Layer 3 of a small transformer language model trained on English Wikipedia (12 layers, counted from 0, width 128).
A neuron's activation on a vector x is SiLU(gate . x) times (in . x), where the dot is the dot product.

Input weights of the MLP neurons that the questions are about. A number n stands for (n - 500) times 0.0022.
n8 gate: 618,371,508,788,664,705,403,543,376,381,369,427,406,155,644,508,587,472,592,444,543,589,639,736,387,373,570,336,523,606,668,539,372,729,238,332,496,287,581,220,617,655,523,482,525,526,559,774,89,523,504,462,418,535,589,615,272,354,620,539,593,464,462,558,671,526,504,669,635,369,687,480,376,570,496,485,413,488,373,519,450,641,434,578,484,409,515,521,353,394,303,328,511,452,401,424,462,331,396,536,695,500,544,638,472,735,338,380,560,285,591,398,533,284,574,524,516,601,599,554,663,593,530,656,442,561,534,638
n29 gate: 516,565,269,563,371,529,454,652,576,477,500,432,314,627,407,406,634,512,492,593,580,516,327,524,403,435,485,407,297,775,622,476,640,797,400,319,393,400,496,186,496,384,551,628,227,565,389,426,720,661,408,417,601,363,500,531,405,338,587,528,693,422,801,600,441,558,319,496,476,369,634,484,421,508,596,364,415,386,479,540,430,654,333,468,192,569,556,772,511,669,700,524,623,569,451,484,626,647,636,549,397,572,582,693,277,463,129,515,465,352,520,371,568,580,369,775,623,523,630,639,543,700,523,321,286,429,710,416
n32 gate: 422,547,481,548,150,383,541,351,511,445,386,728,798,413,446,257,484,289,543,426,576,302,456,530,522,656,383,600,580,415,538,557,420,594,500,640,587,523,523,542,457,492,627,453,468,402,522,578,451,470,534,481,721,162,748,412,571,442,291,412,625,469,459,295,567,496,465,585,630,473,763,689,655,454,423,467,531,814,359,477,458,485,615,504,667,228,477,603,478,511,507,575,511,355,395,590,376,686,336,402,486,420,590,676,465,488,399,486,444,387,377,321,666,318,709,449,504,618,564,368,429,340,864,640,582,691,452,625
n33 gate: 346,399,588,393,563,396,265,528,470,248,520,762,388,636,437,554,584,480,496,248,693,516,546,488,553,633,658,627,273,529,721,425,626,333,383,534,403,614,649,336,705,508,500,474,478,545,323,763,461,716,516,716,322,456,658,229,545,415,520,406,455,185,657,242,650,320,334,512,551,540,361,484,281,567,674,416,492,536,250,539,700,512,559,492,631,448,559,424,328,689,333,438,594,669,637,481,558,621,465,540,616,394,496,405,573,286,492,493,355,780,500,596,596,566,436,560,640,530,527,547,458,563,546,282,492,627,504,426
n127 gate: 511,257,542,714,633,600,580,692,557,345,433,339,293,362,413,637,665,697,442,624,625,459,285,552,635,596,648,576,421,436,507,580,338,683,620,525,723,398,410,305,725,383,433,419,549,356,402,460,307,589,481,382,289,739,468,272,551,457,535,413,565,426,669,661,430,338,314,561,673,407,452,473,607,595,518,496,335,538,562,523,469,538,297,762,563,635,320,467,608,437,390,359,547,626,651,533,511,489,635,554,579,409,380,397,632,554,246,362,595,587,507,614,528,365,583,500,331,325,411,698,404,270,489,483,670,638,482,425
n148 gate: 554,629,545,558,578,687,440,727,348,251,427,558,469,438,408,389,686,710,341,500,595,533,184,457,472,612,332,200,708,500,417,813,647,504,526,408,590,515,540,522,562,372,374,627,480,430,482,479,450,539,646,464,373,552,640,521,394,497,678,507,511,575,521,555,188,635,331,809,401,526,583,470,555,548,521,379,362,467,459,658,470,533,403,585,412,433,515,433,514,450,314,464,507,521,676,424,601,685,467,530,364,423,410,308,409,308,550,540,575,368,543,550,527,318,683,328,803,277,558,641,450,683,504,399,418,416,489,467
n173 gate: 391,451,517,554,530,718,413,303,528,238,806,364,414,419,478,332,513,355,637,787,539,598,261,407,272,461,406,660,645,355,791,470,689,513,751,422,821,350,589,224,532,705,538,870,543,283,430,762,576,789,496,550,374,323,451,512,407,221,474,415,496,693,479,479,391,342,423,474,594,518,416,496,407,315,665,492,535,500,588,436,579,665,427,173,429,439,504,269,545,597,629,622,336,565,469,643,449,606,628,662,699,401,789,657,319,403,404,488,537,409,483,446,314,389,562,430,465,653,504,551,705,397,312,469,560,522,512,547
n182 gate: 312,572,405,527,511,408,542,518,606,542,374,374,576,704,456,362,643,500,452,665,695,471,504,418,454,563,562,745,518,576,760,431,511,525,655,298,521,453,392,296,507,341,461,510,523,614,309,507,496,447,385,539,412,522,524,517,310,572,746,298,396,556,331,478,560,514,613,419,583,389,678,467,391,482,528,507,379,383,485,282,420,474,582,424,372,478,482,543,686,489,701,749,448,431,378,578,504,514,482,567,311,478,652,330,418,645,669,331,240,627,652,330,454,716,438,437,378,493,500,614,306,543,665,603,802,733,440,396
n188 gate: 373,600,525,470,480,619,395,423,790,465,448,621,585,436,243,556,426,517,650,441,662,375,658,508,394,475,527,443,427,402,759,362,532,556,609,527,476,354,677,332,420,472,405,318,429,307,624,535,353,817,673,698,313,565,616,574,396,572,613,629,683,633,579,391,373,535,313,570,480,310,663,545,485,805,481,547,775,328,351,727,556,512,500,362,605,570,464,722,427,211,645,408,756,419,388,170,456,343,274,525,623,545,479,779,529,301,453,530,449,694,282,350,371,512,709,529,430,418,413,324,540,589,547,511,535,412,445,484
n218 gate: 496,388,507,504,370,749,329,474,563,500,496,474,426,474,552,612,538,795,302,342,718,500,508,656,410,515,489,336,393,375,544,318,408,515,544,472,478,367,548,709,587,493,554,604,578,458,507,357,642,496,382,540,426,626,285,242,458,577,470,526,365,284,482,537,648,640,362,729,478,659,395,433,671,277,603,482,781,478,557,392,650,301,406,608,346,455,493,504,423,391,545,704,330,606,519,584,485,467,334,542,633,574,674,492,812,591,395,388,622,401,446,576,524,592,411,564,534,521,369,708,717,537,460,328,437,669,579,258
n313 gate: 326,521,551,470,518,552,301,500,350,528,604,395,443,277,401,326,570,385,571,570,489,598,542,311,637,241,285,764,435,803,403,573,707,436,677,660,600,427,348,558,575,659,656,541,520,548,517,331,479,482,319,543,699,358,631,524,496,428,313,562,594,496,440,464,401,373,515,342,370,619,461,596,466,522,556,535,563,654,734,453,493,566,497,434,398,618,345,613,752,376,473,275,500,642,381,507,479,565,558,623,521,529,326,409,571,582,408,477,578,617,422,553,589,64,712,452,404,619,471,550,408,486,422,545,504,583,535,637
n8 in: 487,384,540,162,395,447,504,922,516,375,491,548,844,431,412,564,314,531,837,614,661,417,651,556,264,567,600,236,357,638,693,592,343,216,604,630,221,400,738,418,496,309,577,459,372,271,433,517,620,666,487,688,683,548,733,696,648,570,549,391,525,464,708,288,449,576,391,531,513,549,466,747,217,478,312,395,306,425,491,627,391,487,562,644,668,198,483,777,339,585,672,466,583,541,313,633,315,465,539,647,331,361,643,555,585,455,513,349,513,411,466,483,440,383,575,540,438,277,427,539,611,496,326,453,705,359,420,660
n29 in: 489,449,441,484,500,351,426,427,533,415,600,362,402,844,496,364,641,607,592,414,434,643,585,500,478,433,496,414,358,696,367,717,643,660,584,556,511,515,769,481,624,384,477,750,386,515,452,474,413,568,531,462,423,593,452,799,393,431,711,542,522,334,523,396,405,421,527,469,512,295,435,801,362,295,441,100,386,343,544,485,411,664,234,419,576,602,404,708,291,492,613,572,715,570,555,397,744,527,358,516,570,732,539,399,520,643,229,242,549,493,508,530,504,554,541,559,587,660,546,504,564,519,440,383,347,452,436,331
n32 in: 432,397,504,537,386,619,564,360,397,262,477,492,717,335,535,618,496,488,512,553,527,512,590,588,500,436,645,394,535,804,891,207,535,492,512,567,446,461,508,427,732,570,618,602,382,500,522,315,592,633,519,611,541,543,392,374,99,606,544,504,594,332,292,581,511,602,582,587,558,583,580,626,562,496,504,361,512,303,22,711,507,394,566,473,682,243,485,487,784,462,478,726,660,537,448,313,596,450,399,564,504,562,667,443,364,464,420,219,557,478,466,508,669,423,489,480,595,553,519,469,272,678,504,538,554,492,489,357
n33 in: 419,597,359,623,443,623,718,685,664,511,354,466,413,171,652,615,297,570,823,416,440,579,587,671,781,431,403,397,613,508,530,432,647,604,410,496,578,436,541,261,668,515,426,606,507,367,117,602,430,570,410,504,520,644,464,468,426,450,663,594,536,357,607,657,504,405,451,439,508,531,496,595,504,375,685,642,569,466,237,545,441,458,461,470,484,385,436,427,342,426,575,574,496,633,735,300,567,339,440,500,747,255,488,752,391,713,614,507,518,598,382,507,496,417,363,554,581,518,474,519,493,699,485,396,423,347,325,361
n127 in: 684,429,314,614,394,351,453,515,472,482,634,507,488,556,606,566,401,535,299,391,354,522,516,544,540,684,679,477,294,345,507,688,451,744,481,626,537,568,466,351,656,530,599,458,618,206,579,558,308,401,362,695,405,677,586,493,423,316,477,391,612,419,595,563,254,485,500,622,489,358,408,378,652,613,500,373,428,508,496,598,392,561,411,768,566,676,646,674,643,242,606,552,514,457,504,385,252,355,638,492,571,312,657,445,570,577,485,411,701,497,585,680,349,269,482,481,381,544,611,715,361,493,741,393,307,649,416,478
n148 in: 581,393,435,378,349,229,453,541,634,224,455,578,413,441,421,460,371,738,689,344,455,545,539,290,841,244,296,511,358,480,356,466,567,567,683,766,600,432,489,351,489,436,423,535,617,471,514,507,309,581,444,390,409,417,275,547,388,355,400,586,742,427,620,615,518,551,726,413,664,393,666,519,518,421,360,453,439,572,669,646,580,458,521,590,539,546,515,629,397,518,563,592,504,336,435,740,762,493,269,354,411,493,446,692,539,542,705,500,449,452,540,720,734,496,496,381,519,609,419,500,489,582,679,533,508,570,569,541
n173 in: 540,371,454,267,468,750,377,364,406,487,608,383,553,837,377,220,629,560,617,320,259,731,242,384,509,820,669,605,383,481,478,664,614,746,450,587,419,459,337,495,603,495,371,679,525,621,483,416,553,802,405,518,304,514,448,391,622,218,360,246,579,761,770,626,518,381,404,528,518,430,388,197,765,509,596,487,629,463,658,709,726,638,444,555,519,662,613,393,453,789,526,638,452,651,166,388,540,527,491,621,582,436,909,438,346,654,500,181,474,336,611,442,389,491,470,338,333,627,411,549,646,355,390,399,379,476,518,230
n182 in: 523,467,275,427,390,567,643,410,562,608,709,403,369,774,418,500,571,313,576,360,519,481,586,332,583,488,623,720,391,270,554,555,555,615,593,676,623,426,380,400,482,512,416,310,435,470,276,549,844,561,539,592,664,586,493,541,412,496,608,430,387,400,637,527,607,678,606,737,733,588,213,437,496,606,747,421,579,563,444,363,399,330,537,578,516,607,411,693,570,298,511,703,377,378,448,734,473,662,356,524,426,352,388,553,200,388,394,397,470,496,355,336,806,577,552,317,500,564,424,623,344,597,515,264,404,427,515,543
n188 in: 485,470,212,774,488,484,556,547,592,515,492,240,459,651,418,427,551,692,790,466,578,368,845,523,421,385,660,598,368,455,512,355,679,585,570,309,500,398,535,457,478,383,546,398,496,608,414,326,538,420,500,554,479,476,690,728,472,577,729,461,759,492,591,539,294,481,633,583,426,392,757,539,393,320,429,425,389,492,420,645,453,453,349,332,447,663,640,403,593,485,588,473,410,407,384,281,535,399,298,464,441,344,496,484,319,512,428,607,886,731,347,508,467,457,350,392,580,669,611,400,698,508,640,580,558,374,326,736
n218 in: 405,421,577,413,278,651,476,493,343,324,471,464,336,572,525,589,588,752,258,300,420,449,428,482,605,415,645,463,561,389,514,308,381,507,453,538,439,482,576,704,411,453,723,595,573,528,739,619,628,493,435,737,374,605,310,462,589,473,697,565,469,389,194,496,557,577,340,537,453,478,489,387,367,282,490,476,588,317,519,453,513,566,473,576,538,559,630,446,620,610,731,514,458,689,544,507,500,421,403,352,791,540,567,353,682,481,437,543,549,353,171,617,592,637,403,567,323,493,340,668,617,529,570,445,488,617,514,561
n313 in: 608,530,420,702,551,432,163,461,504,579,660,586,388,877,200,642,396,323,374,367,418,633,752,415,500,372,725,429,430,521,531,449,606,562,274,613,496,362,309,469,593,653,369,445,562,515,572,283,277,262,418,546,446,425,489,549,496,459,565,531,455,391,783,601,450,469,508,516,657,528,801,615,663,610,368,504,472,508,355,295,504,663,574,528,333,520,516,610,519,585,515,438,782,466,384,797,574,496,613,391,530,622,307,521,383,669,626,364,393,536,400,465,342,520,643,596,380,363,434,504,266,504,393,332,559,659,416,531

Each question shows a token from some text and the vector x that enters the MLP there. A number n stands for (n - 500) times 0.011.

" meet": 636,341,463,347,463,542,546,525,633,419,612,622,544,358,383,440,475,517,514,448,474,512,574,387,643,399,479,462,517,469,273,438,582,548,682,447,460,505,516,595,745,467,495,346,567,538,517,524,452,351,563,440,630,461,317,560,469,505,514,525,388,482,524,486,620,461,317,549,419,512,475,526,589,540,554,391,369,447,413,535,600,426,670,311,667,521,684,470,547,524,550,450,479,338,434,514,488,625,605,480,452,648,450,532,451,584,456,397,486,612,483,518,353,452,415,501,563,479,712,647,597,586,461,546,357,524,515,469
Which three neurons fire most, strongest first? n313, n8, n173

"ater": 506,512,432,412,387,646,795,420,524,250,582,499,441,530,401,410,554,549,438,454,443,454,509,433,631,428,542,469,519,366,424,458,551,432,570,360,517,484,537,621,841,535,653,467,446,605,481,461,607,437,502,634,535,480,290,574,323,520,575,440,481,612,508,493,482,651,497,461,559,520,399,518,549,503,564,416,512,420,460,450,646,476,614,335,459,498,690,567,515,510,570,463,521,437,561,541,490,568,690,522,531,479,342,501,533,521,543,264,478,608,542,483,342,474,470,394,598,409,537,500,472,525,392,511,555,421,434,517
Which three neurons fire most, strongest first? n182, n173, n218

",": 661,461,540,390,570,556,771,513,635,424,573,481,503,491,475,381,588,550,424,418,440,429,616,455,503,460,479,500,440,381,358,511,428,468,523,451,584,486,395,544,884,604,526,338,519,572,465,515,433,506,589,629,641,440,330,593,483,459,562,461,373,666,428,545,492,532,422,406,392,551,506,504,527,612,537,429,548,399,463,614,433,404,424,468,504,506,678,606,403,545,495,503,443,330,488,559,523,539,574,453,491,546,441,495,518,488,431,372,306,725,461,471,367,522,410,481,519,480,505,584,697,578,399,565,447,589,384,500
Which neuron lights up most? n182

"out": 563,409,615,516,356,489,651,571,583,305,496,607,480,385,455,480,497,497,618,492,526,388,631,407,628,366,578,538,430,489,470,479,566,434,519,517,374,620,487,491,757,620,523,386,499,616,588,537,398,432,442,630,655,454,267,619,465,613,489,382,517,424,504,533,590,460,418,508,478,476,471,615,610,370,513,536,426,347,609,478,532,520,527,301,520,589,696,434,319,505,510,512,527,491,526,470,392,675,638,431,437,550,407,502,536,509,428,366,593,379,552,535,338,478,547,450,413,554,603,474,554,627,527,415,601,387,355,505
Which three neurons fire most, strongest first? n33, n8, n313

"ate": 592,309,439,422,488,478,594,451,575,317,527,548,533,387,497,472,517,434,442,556,532,350,585,459,536,303,539,564,432,407,401,498,612,415,634,494,505,509,485,679,846,562,491,446,429,520,491,510,489,439,381,512,754,476,398,658,547,584,471,414,438,533,509,453,447,519,450,475,388,391,438,632,542,534,642,417,455,534,516,545,485,503,531,361,449,525,674,455,355,602,458,535,508,508,611,554,472,515,714,622,446,482,563,543,505,428,493,352,514,453,422,397,364,469,569,488,414,404,737,606,577,540,642,493,384,600,437,447
Which neuron lights up most? n29

".": 649,460,477,414,484,678,644,507,632,355,516,500,512,425,572,428,574,525,429,515,374,454,615,400,602,426,531,466,433,418,423,397,563,386,618,430,602,537,510,473,840,476,489,308,524,549,486,486,390,444,473,575,680,511,358,661,560,598,578,442,379,628,537,590,529,507,434,413,434,469,465,442,551,564,562,437,531,421,456,637,511,454,525,472,519,504,642,621,390,505,454,442,552,400,567,610,480,483,557,455,407,525,485,529,527,544,433,410,332,616,421,516,284,537,440,563,489,451,555,585,678,456,464,544,305,686,331,375
Which neuron lights up most? n127

"e": 590,356,540,378,460,465,536,575,576,249,380,432,637,416,394,411,493,408,390,538,376,468,629,392,549,435,530,415,440,462,498,469,494,369,570,408,563,471,344,735,725,495,407,443,518,558,547,519,483,549,484,527,718,430,324,635,507,518,497,573,492,497,482,578,430,554,514,598,367,437,415,476,578,403,594,407,493,523,456,494,432,455,453,358,546,665,764,652,426,608,434,520,522,413,608,548,433,517,484,510,591,605,550,589,564,537,454,474,501,613,448,396,461,553,465,576,521,359,568,687,649,404,545,553,356,549,535,460
Which neuron fires most, and how strongly? n218, at about 12

" However": 647,420,454,404,409,590,729,502,582,432,686,574,520,429,472,496,574,463,499,481,526,601,613,554,624,454,499,405,511,411,271,433,490,442,536,482,601,576,567,498,728,458,548,387,456,418,444,533,408,479,533,555,603,450,243,652,435,516,556,408,390,582,544,524,551,614,412,485,483,560,488,464,642,511,608,504,537,525,443,466,695,353,363,350,430,452,781,548,417,484,609,500,520,323,493,518,458,602,522,411,467,438,435,416,342,551,512,526,546,519,458,615,270,526,451,472,541,530,523,556,544,459,402,585,440,598,357,490
Which neuron fires most, and how strongly? n8, at about 0.43

"2": 684,388,505,442,600,440,725,544,388,433,430,454,502,439,440,496,558,541,464,572,449,599,612,438,609,472,464,518,446,474,325,405,434,402,602,471,572,548,482,607,683,476,509,360,343,605,498,623,453,364,397,565,635,510,400,635,521,595,506,474,384,544,509,561,490,453,390,545,478,613,425,464,675,436,570,480,567,403,481,603,379,411,656,416,572,460,644,524,335,544,593,463,655,248,510,436,484,577,619,422,406,503,559,536,478,546,407,454,375,627,484,489,318,475,463,477,514,453,591,653,638,510,437,641,477,590,369,383
Which neuron lights up most? n218

" of": 692,510,607,407,540,620,663,423,694,404,517,526,512,552,404,340,544,435,437,423,532,541,622,500,531,370,503,513,430,374,287,570,533,394,529,487,426,471,483,576,860,478,503,215,509,527,466,528,539,435,503,619,657,447,339,669,516,586,544,473,426,539,497,511,530,548,362,462,387,453,575,420,583,510,548,473,498,472,380,577,411,471,516,367,444,532,678,486,355,536,546,426,428,338,505,549,484,558,674,603,438,490,530,516,525,472,476,528,385,588,587,524,376,495,513,433,411,408,609,642,614,556,455,517,501,542,447,437
Which neuron lights up most? n32

"urg": 563,434,621,356,389,522,481,552,620,362,468,548,566,429,392,457,448,578,439,569,631,467,721,461,478,481,454,573,479,599,399,392,452,643,602,438,557,544,452,642,576,483,464,351,420,575,490,525,601,405,573,396,584,557,374,713,441,555,477,454,469,528,613,367,564,479,382,609,509,415,448,388,772,489,437,403,604,478,465,603,570,561,548,490,504,352,571,371,387,548,512,308,532,444,340,436,532,695,587,364,551,528,388,523,394,599,468,490,427,586,376,415,326,505,525,539,560,395,622,546,516,612,600,588,439,475,612,445
Which neuron lights up most? n188

"ad": 463,398,579,460,434,577,595,544,525,130,464,423,648,529,376,518,350,471,612,505,488,462,618,441,541,486,475,496,511,453,497,468,510,514,516,475,545,510,462,678,666,473,559,392,496,556,538,569,457,607,404,483,627,439,470,682,432,445,481,406,360,352,511,624,477,499,502,583,451,556,355,409,557,499,618,460,422,504,547,386,488,604,626,409,643,549,707,622,381,471,492,472,409,361,425,516,477,526,615,471,547,589,489,474,523,536,378,412,392,657,503,336,373,558,538,575,519,416,650,727,548,591,564,547,376,409,358,555
Which neuron lights up most? n8

"ir": 462,405,632,392,498,427,650,565,580,292,429,394,542,618,425,463,556,518,594,435,586,543,481,406,468,442,524,592,533,458,479,501,573,560,495,475,526,588,480,749,546,398,514,388,368,562,653,584,348,600,493,434,672,503,445,697,332,476,558,492,366,473,396,467,678,434,488,495,414,449,532,519,730,501,587,499,416,418,553,388,449,498,523,388,568,613,746,548,480,506,356,555,489,309,447,532,543,590,596,541,453,592,425,613,519,606,351,498,415,646,469,385,378,539,448,523,430,379,482,631,579,407,455,442,540,409,467,436
Which two neurons fire most, strongest first? n182, n33

"ry": 674,424,503,429,398,399,579,576,626,448,458,626,555,448,491,407,445,447,540,411,466,383,752,365,570,366,518,509,449,477,424,444,582,526,695,442,538,564,644,630,666,491,609,339,465,460,425,474,401,507,467,512,665,432,296,626,458,468,613,539,399,456,475,417,587,401,498,380,352,343,512,408,510,486,613,399,497,552,582,525,399,488,471,457,644,542,769,449,410,637,566,447,455,424,534,655,518,535,517,546,472,523,580,514,469,431,543,438,532,611,524,369,396,467,657,512,415,380,627,522,703,507,524,444,458,514,423,446
Which neuron lights up most? n188

" with": 593,465,572,485,541,552,687,430,512,334,536,635,596,464,446,342,565,500,447,556,362,589,530,390,585,341,514,474,412,386,301,585,590,414,520,398,575,539,519,554,944,485,523,317,550,525,568,539,394,420,511,630,650,547,360,612,460,596,503,492,412,578,547,592,556,492,376,414,457,517,491,446,482,564,601,415,483,519,458,578,518,487,529,414,492,527,596,527,271,473,497,523,444,361,501,504,451,524,627,561,480,511,528,480,434,516,545,497,307,643,497,514,375,434,505,566,458,484,622,610,551,573,429,567,366,422,435,392
Which three neurons fire most, strongest first? n33, n188, n148

" Bh": 449,311,617,513,497,493,613,543,481,309,468,445,468,601,374,401,456,483,463,587,477,444,476,366,594,454,534,431,435,506,496,559,523,466,617,416,590,432,452,715,682,662,431,212,471,556,515,518,425,624,450,534,744,508,468,680,421,483,473,557,500,396,463,517,479,503,392,419,365,576,485,423,717,635,441,410,356,566,498,525,508,449,586,469,492,630,624,458,400,594,599,524,463,381,506,562,638,498,581,587,378,474,515,532,532,516,538,480,309,636,501,500,361,517,400,534,565,390,704,604,577,533,404,486,492,474,413,449
Which two neurons fire most, strongest first? n148, n313

" in": 621,497,554,341,474,612,701,400,662,373,554,587,499,520,399,319,542,547,486,517,456,507,548,408,704,319,452,490,497,411,315,469,568,412,515,475,495,521,493,532,832,510,575,327,556,557,491,592,388,449,559,708,668,538,350,626,495,533,546,463,463,571,484,575,548,562,343,383,439,547,456,492,521,529,587,363,530,457,466,523,410,501,539,338,563,524,651,541,474,440,493,465,513,357,553,536,463,520,624,594,437,401,451,533,461,439,461,460,313,625,490,559,424,399,471,508,419,475,472,660,668,564,465,590,415,479,468,406
Which neuron fires most, and how strongly? n33, at about 1

" One": 567,352,529,458,626,600,603,545,431,413,655,574,577,305,500,398,571,424,512,449,438,502,589,429,597,418,521,452,421,417,426,407,546,402,472,360,569,462,605,589,803,423,449,429,437,607,505,645,485,412,356,498,662,545,379,706,514,450,598,440,428,558,546,521,460,515,327,532,395,463,398,570,581,500,625,495,554,454,462,471,523,389,477,373,573,547,798,652,496,490,537,471,605,266,520,507,532,599,602,550,433,532,542,473,511,479,420,449,442,519,448,475,365,468,430,500,522,492,554,469,703,439,432,659,405,490,412,520
Which neuron fires most, and how strongly? n8, at about 7.1

" be": 646,372,595,407,439,567,604,526,631,454,568,588,569,494,487,375,501,581,479,507,396,527,472,490,555,427,614,472,465,550,295,503,556,408,618,371,514,586,536,677,749,432,473,337,536,523,562,608,416,499,487,435,644,548,308,679,476,464,581,522,354,503,510,501,579,440,326,473,439,517,526,473,615,572,602,414,428,505,366,686,513,427,426,358,422,572,783,553,360,412,577,446,481,371,582,587,430,603,510,533,356,557,453,462,428,517,488,469,394,605,484,497,423,354,494,504,513,459,595,567,623,479,417,486,351,626,492,429
Which two neurons fire most, strongest first? n148, n29

"\n": 651,401,515,454,494,642,575,531,700,324,546,557,440,443,438,390,562,552,386,488,438,668,602,414,613,463,538,438,447,351,422,498,542,364,508,454,523,537,466,509,822,423,521,283,471,625,414,553,375,502,451,521,687,447,395,631,517,449,638,548,338,600,543,591,471,526,479,499,534,503,488,487,616,459,476,395,601,441,475,560,473,452,434,382,549,484,723,577,376,499,545,432,461,367,517,557,501,559,639,502,456,505,511,503,508,501,445,429,311,671,494,548,390,508,453,509,565,425,573,571,638,451,561,523,396,583,257,451
Which three neurons fire most, strongest first? n33, n148, n127

" M": 520,389,649,478,477,615,666,478,567,394,360,544,514,510,416,393,493,467,456,626,375,417,578,458,641,416,449,510,439,444,486,546,527,376,565,419,602,453,451,628,721,625,389,312,509,614,437,584,449,564,426,460,700,509,504,748,418,485,602,613,412,483,576,524,562,509,499,465,371,519,434,490,821,465,475,414,402,417,485,598,512,464,478,415,542,508,711,501,333,556,611,464,426,352,532,536,537,521,655,466,460,467,405,563,553,413,496,458,408,606,487,449,380,449,455,496,450,352,600,653,605,531,436,517,405,518,455,425
Which neuron lights up most? n148

" her": 573,453,488,440,596,643,668,542,459,346,598,469,557,502,570,426,583,453,485,484,438,531,679,494,700,438,367,585,523,456,277,448,514,347,526,437,524,504,539,566,748,432,468,353,539,453,585,629,350,540,467,495,543,511,275,701,517,471,574,524,449,557,584,396,474,444,424,513,406,519,415,477,634,510,463,392,616,499,494,424,587,429,475,362,552,488,793,628,471,425,507,522,420,312,395,654,524,555,622,558,476,539,451,477,426,507,469,525,409,678,426,457,400,416,490,429,406,420,574,604,544,553,421,618,462,542,484,423
Which neuron lights up most? n313

"ant": 485,388,568,420,527,436,738,488,378,317,446,590,401,490,583,537,527,422,535,478,600,474,629,372,526,434,448,664,505,460,423,593,482,477,468,422,555,561,442,561,766,506,516,305,475,537,488,481,515,332,308,570,729,507,391,627,535,596,650,551,532,539,536,430,505,523,535,449,416,470,342,445,471,556,500,378,393,590,473,431,601,576,458,508,456,466,636,423,353,488,533,514,689,383,486,480,539,481,689,573,445,479,516,431,443,588,542,447,472,428,488,440,291,545,615,508,459,297,662,498,640,411,583,579,601,459,556,492
Which neuron fires most, and how strongly? n32, at about 0.99

"ot": 482,418,431,495,393,502,624,558,455,254,571,552,602,518,370,470,632,390,529,426,481,605,627,369,551,237,585,526,557,406,414,531,547,478,531,422,514,585,514,519,749,481,482,437,572,560,637,481,433,472,398,571,717,523,240,539,539,530,513,485,497,554,600,436,499,532,447,524,551,456,477,556,546,460,534,283,480,616,412,521,569,513,475,353,453,472,606,572,509,452,488,428,727,361,504,538,380,442,531,469,545,571,648,541,487,613,515,361,503,564,413,479,352,278,543,562,442,359,643,581,643,498,493,587,477,472,523,457
Which neuron fires most, and how strongly? n313, at about 25

"av": 593,469,570,549,596,435,653,511,549,287,561,352,470,649,333,381,448,582,547,659,369,683,663,489,595,371,511,503,503,558,356,460,559,532,602,377,452,482,502,506,645,583,519,330,478,576,544,444,365,521,486,491,630,497,387,617,329,504,458,362,421,406,546,531,501,488,418,432,460,415,557,388,488,444,543,429,474,348,479,560,643,469,425,481,587,511,542,408,383,470,471,381,447,356,564,383,423,616,529,483,575,579,539,561,473,559,561,570,462,707,528,468,313,486,616,515,458,559,695,610,717,641,508,444,500,506,415,503
Which neuron lights up most? n188

" the": 644,476,535,407,504,666,724,407,432,410,473,501,478,483,477,381,552,472,406,474,436,544,648,463,539,334,550,563,418,333,338,559,508,370,537,375,545,455,530,488,873,441,472,311,568,594,509,612,396,510,473,480,706,514,382,650,489,492,555,461,439,515,528,432,476,477,429,420,462,520,471,460,613,494,478,430,583,473,532,525,609,466,478,347,495,501,798,551,504,499,526,498,480,314,516,534,468,577,651,591,407,459,520,481,517,498,504,510,348,624,536,410,413,454,483,450,557,451,623,654,627,504,445,538,433,629,418,420
Which three neurons fire most, strongest first? n173, n182, n32

"'": 595,500,617,382,488,536,614,465,483,347,545,456,551,559,546,592,554,481,454,507,348,500,594,336,607,443,490,464,377,412,416,459,551,493,517,337,586,503,547,607,748,421,476,180,472,458,593,563,378,526,497,524,740,476,332,613,557,523,516,556,483,431,436,525,505,389,482,378,324,531,666,420,520,527,424,413,620,363,574,460,525,439,570,461,551,556,704,519,429,522,531,509,504,322,411,596,412,529,586,464,476,521,513,483,441,466,595,533,332,608,444,491,433,493,445,554,403,499,643,678,698,581,524,583,451,597,444,455
Which neuron lights up most? n33

" t": 551,401,617,392,567,614,641,363,440,444,397,536,439,455,423,431,546,583,440,672,340,501,629,511,681,391,482,529,518,461,492,488,511,440,547,391,531,470,452,523,734,511,446,334,525,577,613,543,339,500,538,432,683,556,294,724,535,550,485,475,481,552,632,458,497,489,431,382,430,549,479,398,812,495,462,407,476,410,477,458,612,496,552,436,440,494,685,574,365,583,593,388,549,432,463,534,411,549,557,468,431,581,496,479,413,451,499,403,331,578,390,436,415,508,462,468,539,456,659,603,585,667,578,545,453,528,462,392
Which neuron lights up most? n127

"all": 457,331,567,365,527,562,711,433,510,269,450,599,477,509,446,425,678,409,350,512,481,451,669,515,482,471,617,414,474,499,459,565,579,463,538,448,462,418,389,602,711,591,507,304,534,588,556,435,557,397,482,644,647,484,400,547,353,532,395,505,359,381,380,615,435,507,483,531,287,517,444,504,545,426,541,386,383,572,473,431,498,535,592,578,562,543,662,487,424,603,449,501,507,440,479,530,623,652,530,520,619,658,515,484,567,398,472,476,513,604,597,486,313,519,443,498,573,305,545,552,648,558,615,486,447,432,597,409
Which neuron lights up most? n218

"ap": 492,418,590,476,459,382,517,492,631,227,483,557,521,593,391,476,470,569,640,550,433,428,484,419,667,301,557,512,508,559,434,497,662,489,582,534,506,584,504,615,795,356,510,388,591,511,498,445,471,459,391,439,589,632,362,574,493,607,566,524,523,419,480,528,457,582,383,528,323,446,364,539,579,421,496,496,441,473,395,573,604,454,544,427,531,507,480,483,379,472,417,443,591,437,591,424,589,519,710,538,391,668,410,412,353,485,636,514,471,439,542,419,398,398,673,510,499,467,588,610,658,576,598,552,443,524,293,481
Which neuron lights up most? n148

" Park": 564,289,504,442,412,550,582,490,494,373,492,575,548,382,301,477,484,372,450,400,449,366,671,324,619,404,474,511,413,529,416,315,577,492,528,416,573,505,429,708,797,596,564,359,411,493,556,514,484,499,494,476,707,431,346,590,478,532,467,495,366,402,483,552,525,531,426,502,403,556,525,477,644,534,554,485,401,417,486,575,415,369,587,536,562,533,731,487,491,567,677,525,402,464,544,552,520,522,557,524,426,572,472,651,478,390,491,497,496,614,566,477,305,551,453,522,581,444,611,715,584,542,532,520,483,512,511,408
Which neuron lights up most? n218

"oma": 537,365,492,495,468,514,491,467,581,326,406,552,625,506,421,467,572,619,487,497,394,522,675,422,533,415,537,543,472,534,436,277,420,451,464,445,632,495,453,802,728,586,543,384,461,562,563,518,594,487,363,522,732,496,366,633,478,506,456,521,446,358,526,505,456,556,544,436,335,534,538,384,527,551,610,543,500,457,416,584,417,392,496,356,482,647,725,416,271,415,537,464,556,334,480,553,585,566,565,554,525,508,570,498,607,407,525,515,459,520,492,452,313,508,404,584,492,442,505,704,608,522,458,434,480,589,468,485
Which neuron lights up most? n218